Layer 2 of a small transformer language model trained on English Wikipedia (14 layers, counted from 0, width 128).
A neuron's activation on a vector x is SiLU(gate . x) times (in . x), where the dot is the dot product.

Input weights of the MLP neurons that the questions are about. A number n stands for (n - 500) times 0.0015.
n16 gate: 339 699 383 572 461 489 373 523 619 656 721 578 468 545 472 472 437 442 489 468 604 603 466 678 643 372 415 720 371 547 551 691 441 640 442 468 364 458 164 535 617 715 331 449 479 400 387 394 764 349 364 504 569 473 618 450 510 342 461 562 538 389 384 468 332 573 375 459 563 478 547 493 497 518 385 476 763 327 395 461 406 593 690 391 699 636 517 454 541 751 518 401 584 555 421 344 541 493 555 554 633 487 456 449 223 452 473 424 540 380 454 707 625 609 705 632 637 587 783 503 579 581 458 527 670 579 445 421
n18 gate: 251 329 509 650 592 524 654 513 536 567 518 548 351 491 540 406 681 364 518 364 472 330 595 639 427 544 605 450 415 629 495 531 270 602 296 727 577 534 316 554 646 528 613 277 544 453 402 548 281 504 401 552 776 712 487 769 579 578 477 528 509 587 533 486 858 402 316 562 638 784 543 391 709 323 594 504 707 600 222 161 449 518 562 827 563 421 465 670 526 431 559 953 625 367 447 356 356 805 683 393 491 590 316 215 378 704 452 482 666 518 265 478 599 570 848 500 586 531 763 317 403 599 668 895 587 356 341 687
n104 gate: 448 618 361 612 291 520 389 561 492 432 347 559 618 448 440 545 589 612 287 466 652 632 408 572 349 470 176 685 601 847 634 689 534 541 433 404 284 571 558 504 492 405 588 697 500 536 397 470 440 415 709 361 263 373 592 188 211 387 405 386 432 578 740 304 391 459 356 522 598 404 401 463 596 433 443 519 504 400 599 430 559 608 440 537 610 293 448 299 720 406 397 504 376 575 684 334 474 500 599 327 570 627 528 452 460 350 478 526 648 677 603 399 477 413 305 527 489 363 507 555 457 388 396 487 542 870 480 677
n115 gate: 605 606 303 506 507 656 598 613 448 500 510 419 500 351 440 497 380 677 390 503 560 751 428 419 605 577 556 700 454 500 550 434 567 573 593 350 418 521 391 503 418 490 581 597 608 316 369 450 702 322 590 520 537 421 597 559 327 342 561 446 481 526 600 461 269 324 424 360 548 327 426 594 525 704 580 617 413 660 519 609 590 595 376 431 667 459 364 473 408 483 416 562 633 663 322 444 597 417 450 453 454 540 456 525 530 366 538 452 507 428 721 341 314 470 645 645 451 387 380 588 588 331 510 256 490 656 483 538
n125 gate: 330 293 678 536 492 794 493 346 389 496 485 432 522 689 504 375 512 384 278 570 678 481 397 537 492 562 429 466 699 349 584 514 366 648 336 616 444 703 417 441 414 419 794 538 609 542 458 626 430 597 541 461 634 866 446 384 701 521 574 331 405 673 363 489 519 540 432 518 386 368 486 342 389 596 544 699 593 332 375 218 573 549 471 625 452 568 250 479 435 368 418 493 482 566 507 482 332 458 585 378 314 574 419 543 488 442 460 493 768 366 548 293 217 374 454 466 344 629 579 575 444 736 433 496 466 455 465 686
n129 gate: 402 464 397 426 485 371 474 490 565 676 649 489 500 688 493 522 446 521 500 293 641 401 542 406 356 511 537 684 428 226 639 493 450 351 444 562 589 615 715 529 533 360 566 444 739 668 485 429 579 395 536 292 395 653 518 206 482 514 493 665 683 448 897 471 515 540 507 432 360 496 497 447 511 504 388 621 358 535 399 566 478 526 664 433 417 542 443 606 230 444 332 846 441 439 557 753 465 489 617 448 288 538 625 419 312 550 461 610 515 559 460 600 294 290 496 567 375 370 616 665 476 386 485 341 511 394 361 275
n152 gate: 452 244 391 281 471 478 554 412 386 430 304 169 511 493 276 422 519 448 550 571 587 660 586 667 605 591 475 572 524 536 408 465 503 454 496 259 557 696 471 542 533 430 755 474 493 368 452 493 352 340 408 533 507 559 569 450 507 377 785 633 753 330 426 543 598 532 446 644 444 436 480 732 462 478 521 647 646 603 365 674 698 663 451 500 649 296 598 483 420 241 618 418 626 356 511 417 696 694 415 643 482 432 578 472 600 532 545 462 354 482 586 500 581 618 407 642 595 401 576 710 323 385 417 399 486 429 493 511
n165 gate: 500 629 524 401 389 627 740 186 464 580 755 477 581 306 607 536 602 291 456 423 603 686 679 367 290 333 336 529 389 393 571 681 524 614 679 704 515 530 690 304 586 429 642 608 365 531 529 606 628 489 641 369 416 579 578 328 304 164 528 638 556 566 550 378 549 540 554 448 552 347 372 347 660 588 708 480 302 473 351 648 454 295 496 547 737 465 607 515 615 554 577 447 535 540 548 391 543 886 483 354 595 639 652 386 659 345 465 480 318 414 415 635 717 433 487 925 427 617 469 527 549 251 496 504 647 321 592 516
n235 gate: 535 520 241 398 455 514 616 571 524 119 395 644 676 464 450 477 357 513 547 612 334 599 451 389 417 473 414 503 494 476 412 349 626 496 639 172 609 683 559 587 565 338 684 612 310 439 504 556 443 408 712 359 444 364 510 524 572 435 446 595 436 466 462 763 555 436 434 580 574 575 477 434 654 454 634 367 612 569 578 641 748 572 640 376 476 556 400 516 450 531 554 653 390 443 400 484 395 396 535 420 424 584 620 260 461 340 543 357 511 561 486 430 587 469 571 476 681 449 395 683 595 525 398 315 466 484 644 490
n253 gate: 508 541 507 220 617 481 541 581 493 607 369 655 556 584 646 611 414 631 177 448 405 181 697 385 651 496 395 383 381 329 523 623 387 657 584 384 648 653 534 386 379 558 624 331 383 348 678 435 574 608 478 620 473 500 281 598 641 436 496 465 397 375 542 523 792 765 424 431 559 598 596 576 432 615 747 496 660 640 548 277 193 651 628 486 319 511 569 321 704 508 392 485 386 416 405 486 583 489 423 696 546 482 504 637 500 441 627 580 500 339 328 445 489 427 438 496 237 400 446 590 497 457 320 394 564 479 496 548
n256 gate: 500 618 339 608 399 500 550 756 435 414 496 526 515 347 463 353 532 493 280 309 527 544 456 432 430 511 539 666 547 329 409 574 223 739 531 435 281 713 391 530 458 460 362 473 534 691 500 263 470 664 735 615 697 757 562 577 541 424 222 382 496 496 582 389 380 417 442 377 308 404 653 463 349 370 372 597 515 577 644 562 469 697 455 150 409 622 392 529 504 465 500 756 573 403 418 754 706 500 500 476 734 387 385 371 484 519 659 422 476 569 481 653 451 484 508 500 354 352 563 533 414 321 389 458 269 665 536 620
n294 gate: 559 479 691 576 428 530 336 513 352 427 302 555 313 666 493 301 537 486 518 507 316 456 412 299 450 427 579 643 473 431 313 308 614 492 547 393 507 329 568 664 618 518 582 529 788 570 691 600 623 325 616 478 647 486 415 539 524 220 359 694 535 522 620 600 554 559 356 410 668 407 507 603 609 668 475 448 306 524 493 514 365 439 559 596 451 411 382 453 396 435 426 369 473 716 538 439 442 536 423 518 591 625 751 325 621 340 521 521 582 699 493 396 146 606 515 529 571 370 404 357 487 400 468 631 715 427 599 503
n297 gate: 701 526 463 578 392 805 713 615 523 309 511 507 477 552 474 496 576 423 704 580 485 710 504 270 785 530 672 554 575 689 457 761 441 504 453 603 554 458 716 672 761 602 492 758 452 575 531 268 463 482 572 500 469 578 606 225 437 467 383 375 418 361 445 336 423 406 384 236 526 468 333 787 580 414 567 300 526 434 357 588 320 584 266 555 425 581 507 657 444 628 602 424 305 545 530 522 343 566 398 613 558 352 607 364 618 470 419 333 496 702 416 448 406 418 571 539 482 545 456 482 614 619 431 777 389 571 300 418
n308 gate: 706 527 310 583 543 443 551 383 612 534 341 380 450 587 302 546 234 496 384 578 318 455 731 334 267 412 626 657 460 492 448 477 511 492 348 516 613 482 437 558 480 536 539 476 477 302 472 508 588 569 631 472 592 420 365 492 481 456 376 400 454 354 220 668 638 465 575 511 703 423 400 489 257 352 281 321 496 474 496 618 432 661 599 564 589 402 325 343 686 706 465 267 593 641 508 496 414 524 295 416 556 789 792 726 472 664 323 451 545 539 551 580 816 424 322 702 567 759 485 537 201 581 539 623 563 401 568 634
n16 in: 386 656 480 516 463 629 453 547 659 454 650 555 517 643 464 395 626 455 437 413 432 472 526 467 773 461 520 587 419 693 559 497 340 608 445 483 478 416 449 447 706 821 403 332 386 506 403 487 711 283 354 282 438 598 580 460 545 471 447 459 382 490 479 453 351 539 382 369 556 521 500 503 494 644 500 490 590 436 421 476 353 564 493 327 817 674 500 394 383 741 357 363 624 618 402 465 481 244 604 527 541 525 698 461 428 484 584 633 556 323 390 653 602 527 472 629 605 414 506 522 562 653 319 660 574 450 469 500
n18 in: 739 412 539 478 446 320 371 429 663 391 673 658 659 582 357 771 383 522 650 575 396 680 381 526 316 705 603 379 417 486 321 255 812 581 773 286 392 232 541 688 482 505 700 546 509 429 812 440 666 459 720 325 308 327 470 563 582 407 500 418 308 612 660 518 356 649 577 587 115 440 407 573 398 811 513 574 390 598 628 581 559 576 365 658 368 551 621 442 682 518 500 56 183 805 426 556 581 201 413 655 568 538 597 740 555 509 423 491 338 393 704 461 597 390 306 514 593 456 504 658 517 398 487 553 406 379 628 404
n104 in: 642 529 467 665 451 477 333 434 706 424 312 532 471 753 478 679 547 464 368 223 549 716 372 507 358 544 265 590 608 651 569 522 558 428 424 429 542 524 669 339 294 619 556 473 638 510 281 486 504 345 717 523 569 395 404 191 418 511 647 343 278 312 390 493 515 471 357 511 504 558 645 443 418 348 197 735 566 529 463 159 485 507 620 493 310 471 406 483 558 466 504 489 348 511 533 489 386 504 427 283 326 289 427 428 550 413 331 623 469 559 544 467 544 386 462 410 602 342 511 639 441 280 474 597 489 552 301 522
n115 in: 424 447 372 500 405 492 516 485 439 436 419 500 520 385 628 440 556 456 427 504 679 572 410 617 620 536 463 607 695 591 336 401 524 403 458 484 381 296 558 572 265 475 549 722 309 492 255 480 556 219 593 733 361 385 590 504 322 360 443 492 360 203 454 566 301 295 603 253 605 287 387 662 496 731 741 568 622 649 520 483 466 570 628 551 339 492 345 603 484 492 390 626 605 372 588 602 406 563 213 299 383 767 373 488 416 500 591 456 138 430 708 333 226 265 500 363 457 492 405 394 626 369 537 469 677 890 416 600
n125 in: 569 569 245 504 571 332 415 569 511 417 478 507 646 378 245 569 272 632 781 529 493 622 605 427 559 367 522 400 186 616 242 543 565 441 481 400 524 534 604 721 548 530 412 677 461 403 496 528 725 421 489 477 447 285 652 478 344 657 547 477 522 470 492 393 575 540 627 658 572 749 609 631 631 481 533 378 372 581 631 678 492 337 475 458 427 567 772 617 457 608 632 342 507 568 511 362 578 549 276 553 519 591 229 369 481 547 539 600 419 732 482 572 605 583 633 552 399 518 365 482 637 294 555 744 311 414 386 421
n129 in: 351 584 524 500 459 292 262 471 528 567 556 482 559 467 488 577 549 458 497 432 592 523 539 435 538 433 535 566 444 345 542 440 451 379 442 563 585 723 510 561 487 503 522 359 570 591 481 419 531 578 543 357 600 609 515 381 449 476 782 407 475 399 756 390 478 592 491 448 279 565 405 500 440 542 438 585 416 509 447 648 535 585 503 509 380 548 406 547 479 389 503 709 562 509 454 698 500 449 736 484 363 533 746 470 439 564 536 691 318 353 394 561 309 538 694 592 405 488 672 497 477 341 425 201 557 409 374 353
n152 in: 474 457 570 691 533 507 522 615 461 489 454 472 557 734 598 437 579 476 443 411 380 459 432 383 442 275 457 637 433 529 389 472 591 465 394 554 631 377 613 391 673 330 625 404 668 294 467 590 454 417 642 545 437 388 290 518 438 575 358 456 352 620 621 356 329 345 660 322 599 500 439 358 531 334 595 231 528 290 507 399 327 590 447 400 337 396 388 413 740 551 496 607 425 500 595 479 452 445 548 434 409 449 214 158 363 427 476 455 605 500 500 566 567 316 422 540 408 560 500 183 717 459 565 640 626 453 607 661
n165 in: 500 349 551 430 333 701 613 356 528 362 728 608 779 402 480 480 631 375 476 488 684 596 542 249 220 362 338 605 526 622 177 655 806 699 599 601 662 470 675 615 411 251 492 516 269 606 388 438 524 403 528 446 492 500 546 387 380 397 572 517 429 240 582 363 370 536 602 531 441 466 401 531 539 607 472 469 292 373 154 451 401 447 359 624 444 512 496 402 664 214 540 508 534 398 583 647 704 553 454 385 615 618 475 306 434 316 430 410 383 267 388 680 675 331 525 846 531 671 364 434 425 329 419 513 553 474 483 524
n235 in: 616 358 469 557 620 232 256 487 621 462 656 477 420 422 650 610 745 493 386 507 493 616 520 441 366 459 374 511 627 532 356 739 656 537 593 493 379 506 585 661 605 565 423 386 449 631 493 692 527 629 407 341 665 456 547 454 386 533 497 478 486 525 407 517 433 445 518 313 332 278 546 389 440 736 503 646 531 503 379 539 418 609 384 624 531 329 476 650 442 440 486 368 411 674 544 446 761 614 489 507 521 593 410 150 532 640 406 453 565 249 563 517 665 611 648 511 526 462 729 590 503 518 570 693 542 445 640 404
n253 in: 588 399 442 368 578 611 496 793 437 383 500 582 466 425 600 777 352 608 500 287 235 380 508 331 470 391 363 453 400 496 610 611 421 317 614 389 756 623 587 643 573 429 632 452 125 669 531 385 496 563 551 575 487 309 455 444 739 447 809 531 517 535 277 676 755 714 280 558 723 544 707 582 402 544 773 330 653 570 648 396 465 552 709 479 504 537 841 320 608 712 585 474 597 375 513 410 664 600 478 823 596 666 535 669 346 517 537 683 571 564 389 521 361 754 540 626 500 373 434 488 472 407 329 314 573 200 544 458
n256 in: 525 507 510 530 455 430 575 774 500 593 517 363 530 582 440 327 560 359 419 297 414 514 448 507 404 301 653 527 560 589 692 412 536 587 451 401 522 494 589 620 493 605 653 458 454 698 647 448 430 544 530 423 497 727 461 565 467 577 621 312 766 555 594 429 438 567 503 434 313 535 297 484 493 406 517 540 534 536 366 675 184 507 662 340 457 337 345 357 493 541 436 162 519 294 430 715 480 538 556 413 548 526 489 412 318 589 680 632 436 391 615 586 570 434 528 510 716 477 539 393 361 426 558 596 497 538 566 447
n294 in: 384 628 411 483 521 533 626 404 458 345 570 719 507 374 613 469 496 459 483 483 244 416 376 354 518 500 521 672 231 681 244 473 336 429 389 546 589 490 394 552 542 269 433 554 507 388 543 683 400 494 607 504 367 599 728 370 574 400 483 424 418 465 396 426 521 586 468 493 590 547 527 412 483 709 772 425 615 483 358 613 414 327 462 483 469 503 538 379 646 440 476 343 560 490 339 534 597 579 540 550 140 477 449 480 659 380 429 623 449 377 420 401 227 468 580 461 630 573 280 608 663 522 514 656 324 569 738 531
n297 in: 512 492 470 326 342 389 477 572 591 732 451 698 337 481 567 515 712 430 583 473 360 532 456 337 500 687 608 508 658 465 299 437 384 484 672 389 554 514 628 346 531 614 382 567 515 410 547 555 459 745 523 429 472 415 471 673 415 373 633 445 346 546 500 377 705 560 523 392 677 456 489 234 225 630 534 478 37 460 591 504 614 450 384 555 451 463 377 604 545 667 508 530 598 608 556 500 683 711 634 559 395 707 433 471 630 493 515 463 321 588 824 623 496 418 528 597 779 405 574 808 461 591 688 670 642 400 524 590
n308 in: 333 435 361 496 612 396 427 327 481 538 454 419 744 530 654 489 424 511 538 244 484 352 434 481 469 489 670 477 284 504 662 456 571 463 429 427 478 415 512 560 427 536 412 480 567 724 540 463 511 315 519 560 358 384 684 508 622 620 534 599 669 465 744 454 314 451 411 695 262 356 526 681 430 606 636 720 370 489 614 360 752 98 552 360 629 581 653 611 228 399 519 722 620 136 477 448 496 547 401 382 547 369 365 489 492 286 537 612 460 400 397 605 436 630 301 477 617 500 407 692 500 452 523 621 404 281 583 365

Each question shows a token from some text and the vector x that enters the MLP there. A number n stands for (n - 500) times 0.0066.

" the": 623 477 535 749 410 387 476 668 491 356 409 584 458 553 257 467 538 583 530 559 728 487 422 490 520 484 478 407 430 508 339 580 404 388 544 536 505 407 675 648 498 548 522 413 417 228 556 610 588 432 382 311 408 553 622 569 636 367 565 283 439 591 620 552 435 432 580 463 605 230 484 416 529 446 524 547 451 338 584 509 556 623 420 456 367 571 527 509 390 335 382 473 364 595 473 475 413 547 493 598 584 381 346 575 521 419 519 515 416 412 362 416 549 536 624 400 477 581 530 580 328 443 468 468 545 394 392 511
Which of these neurons fires most? n125

" The": 629 418 493 857 440 415 491 728 389 400 500 546 449 626 334 479 509 493 492 611 690 508 429 537 481 521 442 367 449 470 404 567 522 389 570 614 556 467 696 664 416 525 582 409 483 282 548 602 509 530 434 310 364 567 619 531 584 278 509 270 481 518 524 623 475 425 571 500 611 246 445 475 518 406 541 513 417 326 646 533 544 621 378 402 403 698 478 624 441 339 380 409 415 567 429 526 465 524 419 525 592 424 378 549 412 410 467 541 472 398 325 376 580 542 627 405 573 584 536 606 386 472 484 509 537 382 353 494
Which of these neurons fires most? n125

"|": 539 377 574 669 549 434 351 435 375 518 504 557 517 527 389 629 653 472 558 551 526 550 471 371 579 492 296 458 510 559 363 454 406 431 494 464 470 284 567 466 618 552 318 353 556 282 484 692 471 494 457 450 396 502 763 531 715 441 647 222 542 489 333 577 636 406 587 521 737 402 446 558 645 475 506 427 508 413 610 434 598 496 435 397 345 567 644 433 356 326 343 587 421 589 588 534 581 505 457 532 502 383 413 635 460 497 481 437 414 335 335 349 688 460 611 469 515 610 467 575 463 462 552 505 536 367 578 507
The most active neuron and its activation: n256, at about 0.48

"ion": 479 363 844 583 383 340 465 479 454 538 606 683 613 348 485 674 593 539 668 678 606 524 378 410 523 366 316 322 434 491 262 400 250 399 396 527 539 272 590 466 502 554 522 419 615 484 541 653 441 558 537 518 413 507 438 650 477 362 536 338 498 447 444 444 327 440 568 459 615 394 522 447 505 376 515 605 328 343 474 572 493 542 466 186 496 399 506 572 520 537 582 610 509 498 306 476 317 436 540 488 555 459 444 531 455 519 396 477 468 480 467 387 713 551 573 376 651 392 709 541 394 473 540 407 600 492 553 556
Which of these neurons fires most? n253

" ": 405 579 463 643 468 437 482 674 397 605 547 570 484 433 433 570 611 465 520 815 733 356 487 447 475 488 335 495 487 498 418 512 461 477 544 452 400 275 598 559 452 472 420 507 609 305 495 523 508 513 474 471 504 598 790 585 664 529 465 309 360 426 377 444 473 420 648 497 548 408 529 236 444 579 576 510 199 426 673 465 568 624 575 449 382 385 493 505 313 543 400 323 569 501 580 523 553 497 491 533 593 363 313 669 509 421 466 430 377 559 378 387 505 555 533 369 523 433 533 627 479 559 585 319 643 396 553 496
The most active neuron and its activation: n115, at about 0.57

" Rebecca": 339 385 536 556 421 274 583 441 482 574 464 458 435 734 467 528 608 551 494 638 355 491 483 489 377 358 663 441 580 671 251 476 395 511 613 536 236 110 628 557 349 581 598 504 586 574 454 470 579 439 712 388 500 461 530 405 484 436 570 248 503 547 487 476 496 568 560 538 520 383 516 545 519 447 470 384 413 268 524 596 477 409 548 374 393 408 541 322 373 546 493 662 234 510 472 536 479 484 395 610 551 415 427 435 516 536 457 514 423 314 295 405 564 557 706 445 655 574 468 622 529 477 544 466 369 412 541 413
Which of these neurons fires most? n294

" and": 577 472 606 721 392 366 425 555 573 505 436 517 471 625 386 473 618 387 578 599 604 413 418 377 427 389 461 337 415 397 270 456 375 500 577 513 350 316 522 482 558 526 487 629 508 340 416 648 383 492 454 466 434 605 651 518 582 489 696 252 493 536 604 410 538 582 477 500 637 247 385 627 404 540 493 474 482 422 487 534 557 565 503 316 465 333 634 491 409 406 350 447 506 552 376 658 452 525 556 515 522 292 332 488 434 393 385 342 570 539 219 338 620 547 593 575 546 668 471 438 496 541 482 404 576 390 588 554
The three highest activations, in order: n294, n253, n115

" Language": 419 378 571 756 473 295 618 479 636 534 513 564 636 439 403 663 638 808 600 699 555 555 477 413 484 472 554 399 565 611 241 473 360 430 433 668 467 225 576 406 559 563 671 568 461 565 438 655 513 640 645 502 506 494 506 439 620 505 677 323 476 436 441 581 489 484 497 598 594 386 447 450 527 552 577 474 339 265 599 419 544 594 416 420 513 578 510 584 417 446 709 582 322 478 438 490 419 412 523 484 464 463 542 520 373 473 409 436 478 515 479 393 627 518 738 458 599 478 606 688 631 485 447 431 587 366 583 523
The most active neuron and its activation: n235, at about 2.4

"200": 530 355 436 687 454 377 351 566 593 520 551 534 521 299 408 487 592 590 641 458 508 418 561 443 745 445 463 547 396 441 390 504 532 427 402 760 583 134 510 545 490 440 598 438 503 444 564 591 579 516 521 417 384 642 607 408 743 433 585 295 298 368 436 567 427 382 643 463 426 437 685 568 596 570 569 411 310 317 540 725 552 463 599 467 362 333 563 561 475 358 517 652 462 572 452 566 586 402 544 572 567 489 433 624 431 421 412 424 411 626 417 315 606 560 506 384 563 408 533 475 291 543 559 431 573 469 463 460
Which of these neurons fires most? n129

" |\n": 506 530 433 591 498 341 451 392 250 559 509 447 582 459 404 561 601 374 561 394 603 582 328 406 545 576 391 379 464 591 416 408 397 391 325 546 613 249 498 529 591 550 523 463 620 482 565 594 533 482 436 198 410 568 792 572 568 510 484 278 567 371 534 454 603 406 582 418 531 445 414 505 355 500 517 450 439 404 626 551 540 730 510 333 268 577 414 349 395 442 400 523 442 463 399 611 560 520 494 606 561 379 412 500 564 527 472 373 390 636 362 437 579 593 556 477 449 725 542 444 352 499 495 326 558 250 611 491
The most active neuron and its activation: n129, at about 1.5

" references": 597 430 468 671 560 277 371 356 406 433 514 473 599 527 551 553 572 571 523 475 482 392 470 317 449 565 390 466 517 647 336 495 267 542 432 497 482 350 457 548 512 473 674 457 659 461 536 479 320 630 471 425 465 416 523 423 616 366 752 475 526 361 482 479 560 428 609 523 541 339 530 605 474 662 606 471 439 385 526 618 641 436 463 338 396 367 362 414 355 583 615 518 316 529 479 497 498 567 467 483 562 495 431 448 434 567 432 439 497 546 369 388 784 811 631 350 559 437 728 457 395 555 510 420 605 464 398 724
Which of these neurons fires most? n235

" very": 662 576 449 804 353 380 571 525 534 451 631 518 506 486 429 547 563 603 557 499 774 481 435 543 484 433 567 494 515 570 440 516 519 560 550 561 487 380 539 550 502 560 666 401 333 409 530 546 499 510 551 369 332 698 619 584 236 590 686 435 461 370 505 573 622 492 499 542 620 418 572 396 336 616 421 352 412 454 676 482 590 440 517 556 563 366 534 179 363 372 499 507 344 547 489 326 444 496 367 708 458 412 332 602 356 590 391 493 292 446 330 531 491 588 649 544 507 588 556 624 531 482 574 438 547 612 643 747
Which of these neurons fires most? n165

"ín": 484 403 723 495 512 319 541 323 422 458 453 575 513 517 360 545 719 391 512 428 630 428 501 338 495 490 556 435 484 651 410 382 290 429 588 389 337 142 489 640 272 653 647 393 610 455 552 472 601 744 528 383 439 463 290 508 555 458 527 517 380 465 443 437 591 446 480 380 714 622 354 512 484 552 447 540 439 364 549 492 462 378 475 224 499 374 632 400 426 479 454 572 470 495 417 441 481 555 451 435 602 341 369 626 463 519 458 534 481 516 447 417 422 604 673 638 505 410 586 532 371 518 608 394 513 503 402 353
The most active neuron and its activation: n18, at about 0.39

" of": 566 471 589 764 426 399 593 524 472 528 589 586 581 630 372 325 624 534 609 587 673 409 522 316 360 442 504 428 507 593 373 466 462 395 457 476 498 240 529 576 650 560 450 404 476 182 392 579 507 504 508 477 516 548 589 520 521 361 588 296 577 489 566 506 331 496 605 446 515 305 571 524 362 471 508 520 414 458 528 538 591 473 438 438 447 347 507 489 412 496 439 691 450 636 439 570 445 596 441 637 560 515 356 651 451 506 472 333 417 424 273 304 557 597 541 495 478 659 596 443 656 431 480 438 593 469 486 519
Which of these neurons fires most? n115

" |": 456 387 486 619 457 375 392 485 500 471 517 530 487 421 447 581 664 420 652 698 471 519 442 395 488 450 355 422 470 637 444 466 377 383 442 593 515 156 602 450 589 467 395 419 541 263 553 625 495 493 428 443 384 442 692 543 648 475 596 353 534 456 547 511 618 385 550 588 576 240 334 457 409 535 462 439 583 312 589 432 615 584 376 440 403 491 621 464 395 456 338 505 462 584 566 501 536 489 495 470 548 308 387 661 553 507 430 365 423 503 199 387 549 457 604 466 572 639 499 489 517 512 602 387 379 420 540 492
Which two neurons fire most, strongest first? n256, n253

" Big": 415 489 584 818 443 264 624 673 415 488 453 585 565 474 523 636 579 525 407 470 211 416 644 602 423 566 388 440 626 479 289 502 420 471 486 536 489 247 769 422 427 462 508 513 373 505 574 544 567 487 495 416 495 544 409 584 351 555 743 429 628 356 572 541 437 424 522 554 419 346 462 566 428 361 422 296 359 380 483 432 543 477 584 659 480 658 499 530 310 456 402 601 469 612 443 490 500 429 430 600 443 220 550 583 485 562 426 376 562 354 504 410 666 612 623 474 562 647 358 442 634 563 435 397 605 591 604 470
Which of these neurons fires most? n125

" place": 569 344 426 703 550 447 386 434 273 635 548 618 501 408 351 532 659 461 490 635 586 572 379 333 506 477 414 444 439 682 353 658 358 501 453 519 231 354 523 562 461 548 635 497 441 487 514 710 656 590 558 554 565 535 540 422 520 392 660 397 606 469 472 415 503 569 479 572 520 351 508 431 474 428 475 295 409 289 448 599 636 445 553 249 422 310 627 267 387 498 413 418 466 389 430 496 498 562 496 518 770 548 346 524 552 534 442 490 486 532 401 553 554 502 584 425 462 526 680 418 459 688 605 428 581 450 571 617
The most active neuron and its activation: n165, at about 1.6

" de": 432 389 535 765 510 393 614 554 406 512 366 465 562 361 534 539 648 319 760 469 566 471 548 416 496 611 548 378 511 580 397 408 417 418 533 460 644 504 524 582 324 648 509 466 434 423 595 582 634 284 412 482 400 500 435 624 617 499 696 387 485 447 458 555 511 314 548 357 598 403 578 481 406 306 516 556 454 457 653 519 394 321 507 359 501 343 426 478 447 495 445 513 482 654 495 542 657 439 358 381 539 547 290 619 446 297 401 503 385 272 491 372 476 666 683 592 593 540 584 512 577 475 616 319 562 590 472 468
The most active neuron and its activation: n115, at about 5.3

"199": 436 384 434 716 577 364 373 602 582 503 456 477 526 566 359 473 609 602 655 442 563 406 476 405 663 465 480 533 459 564 370 492 541 440 451 634 564 111 500 500 470 452 603 383 593 449 602 606 608 575 455 517 425 684 538 360 733 405 629 344 234 458 464 614 424 406 547 409 411 427 661 542 557 580 565 370 365 321 628 679 443 421 584 518 420 330 517 597 540 433 555 708 372 575 491 601 546 535 494 568 525 486 387 709 315 317 362 389 435 564 443 310 590 573 540 437 518 459 446 525 347 554 552 451 581 462 514 383
Which of these neurons fires most? n294

" Ton": 390 589 574 668 527 254 452 545 464 412 487 546 665 893 391 566 663 347 499 476 518 413 350 536 424 509 297 400 543 627 334 448 295 466 574 502 457 252 528 411 381 477 461 506 554 588 430 539 537 516 644 523 394 527 367 522 448 257 633 400 547 341 438 624 586 374 464 612 621 427 417 529 470 452 574 462 427 367 559 534 499 362 441 377 496 534 333 455 319 536 490 504 640 604 521 532 519 409 413 449 625 393 468 568 537 402 260 471 625 366 540 535 676 533 778 530 532 485 539 592 523 467 668 450 505 487 288 314
Which of these neurons fires most? n16

"unnel": 546 466 717 755 465 424 506 536 402 473 795 645 541 619 506 532 548 412 621 643 546 524 494 432 499 526 597 358 685 633 346 579 319 538 492 520 383 313 637 566 445 571 551 439 471 460 526 661 640 534 653 464 568 588 660 356 549 621 660 363 488 377 431 519 663 501 614 563 371 550 486 369 492 492 595 443 510 262 567 521 521 541 346 338 392 396 595 431 440 323 403 593 558 636 487 422 287 506 571 428 521 273 301 587 454 454 453 466 384 494 479 429 582 527 588 444 381 394 488 491 495 566 498 367 609 555 436 314
The three highest activations, in order: n253, n125, n308

"one": 490 456 778 553 432 334 492 463 469 403 684 609 470 464 409 684 642 506 564 704 497 593 487 415 521 406 486 419 389 507 211 373 412 449 553 613 319 184 651 454 433 542 513 454 490 560 383 672 551 416 637 382 533 576 526 626 669 540 552 401 645 386 466 595 483 454 715 391 537 490 422 489 439 447 339 519 479 284 536 523 665 460 523 442 507 463 572 414 505 449 450 754 390 495 429 428 530 508 354 678 592 283 569 525 614 643 412 575 307 417 567 349 708 503 619 534 556 576 714 486 428 471 634 411 525 459 502 460
The three highest activations, in order: n165, n256, n253

" pre": 459 421 336 497 609 436 502 387 470 276 410 452 703 550 335 286 610 537 482 431 606 446 402 404 503 610 398 364 528 575 466 493 413 320 352 619 485 412 546 583 478 533 516 472 342 509 555 582 627 523 486 571 292 471 574 482 729 461 459 402 577 292 519 565 396 426 377 442 546 536 586 398 546 458 458 501 374 267 752 477 665 427 468 349 532 468 557 499 523 501 528 433 448 800 478 690 433 538 497 490 475 452 497 762 373 247 351 479 484 456 556 410 579 545 633 517 575 443 561 464 433 628 713 443 621 472 400 445
The most active neuron and its activation: n308, at about 0.87

" refers": 538 419 403 429 498 385 516 401 500 492 439 325 539 422 483 482 502 560 701 554 688 446 407 515 459 608 460 350 487 688 468 574 336 461 282 326 435 303 543 565 553 542 601 442 467 586 610 578 492 589 630 340 251 519 514 513 499 338 635 386 448 549 381 309 563 497 509 454 583 278 425 419 408 576 546 427 462 395 651 495 587 475 428 225 362 402 480 403 470 464 270 389 517 446 403 547 537 478 511 524 625 499 328 404 481 599 331 486 354 437 362 332 760 664 630 420 482 584 641 529 546 476 463 480 636 549 381 670
Which of these neurons fires most? n152

" they": 626 481 520 635 449 386 450 527 523 495 509 306 441 620 404 377 615 535 613 566 602 541 458 410 461 568 409 363 453 360 223 479 406 391 457 635 357 356 654 539 511 464 541 464 471 441 485 587 372 542 491 313 254 617 642 508 631 404 558 506 645 426 465 360 554 505 728 490 608 345 721 415 617 493 351 628 518 452 621 491 552 534 511 542 344 369 479 361 391 490 353 463 449 559 414 442 497 325 323 585 628 213 459 546 551 477 441 352 361 350 527 385 569 632 716 588 562 618 426 423 448 557 670 332 617 488 369 580
Which two neurons fire most, strongest first? n253, n16

" c": 480 477 352 502 485 416 626 539 467 606 447 444 573 369 447 474 613 662 656 548 465 391 556 488 462 330 471 545 503 579 338 499 624 411 403 474 231 292 691 326 542 569 666 550 406 517 588 618 576 458 480 391 558 500 743 497 627 448 532 291 461 461 389 460 638 240 414 533 468 386 463 453 547 498 484 655 397 410 607 399 615 592 484 514 536 370 384 500 493 388 385 346 331 580 390 349 510 595 538 562 401 287 321 680 394 389 539 492 284 525 391 374 484 574 576 563 510 315 527 506 560 504 387 332 639 637 394 495
Which of these neurons fires most? n115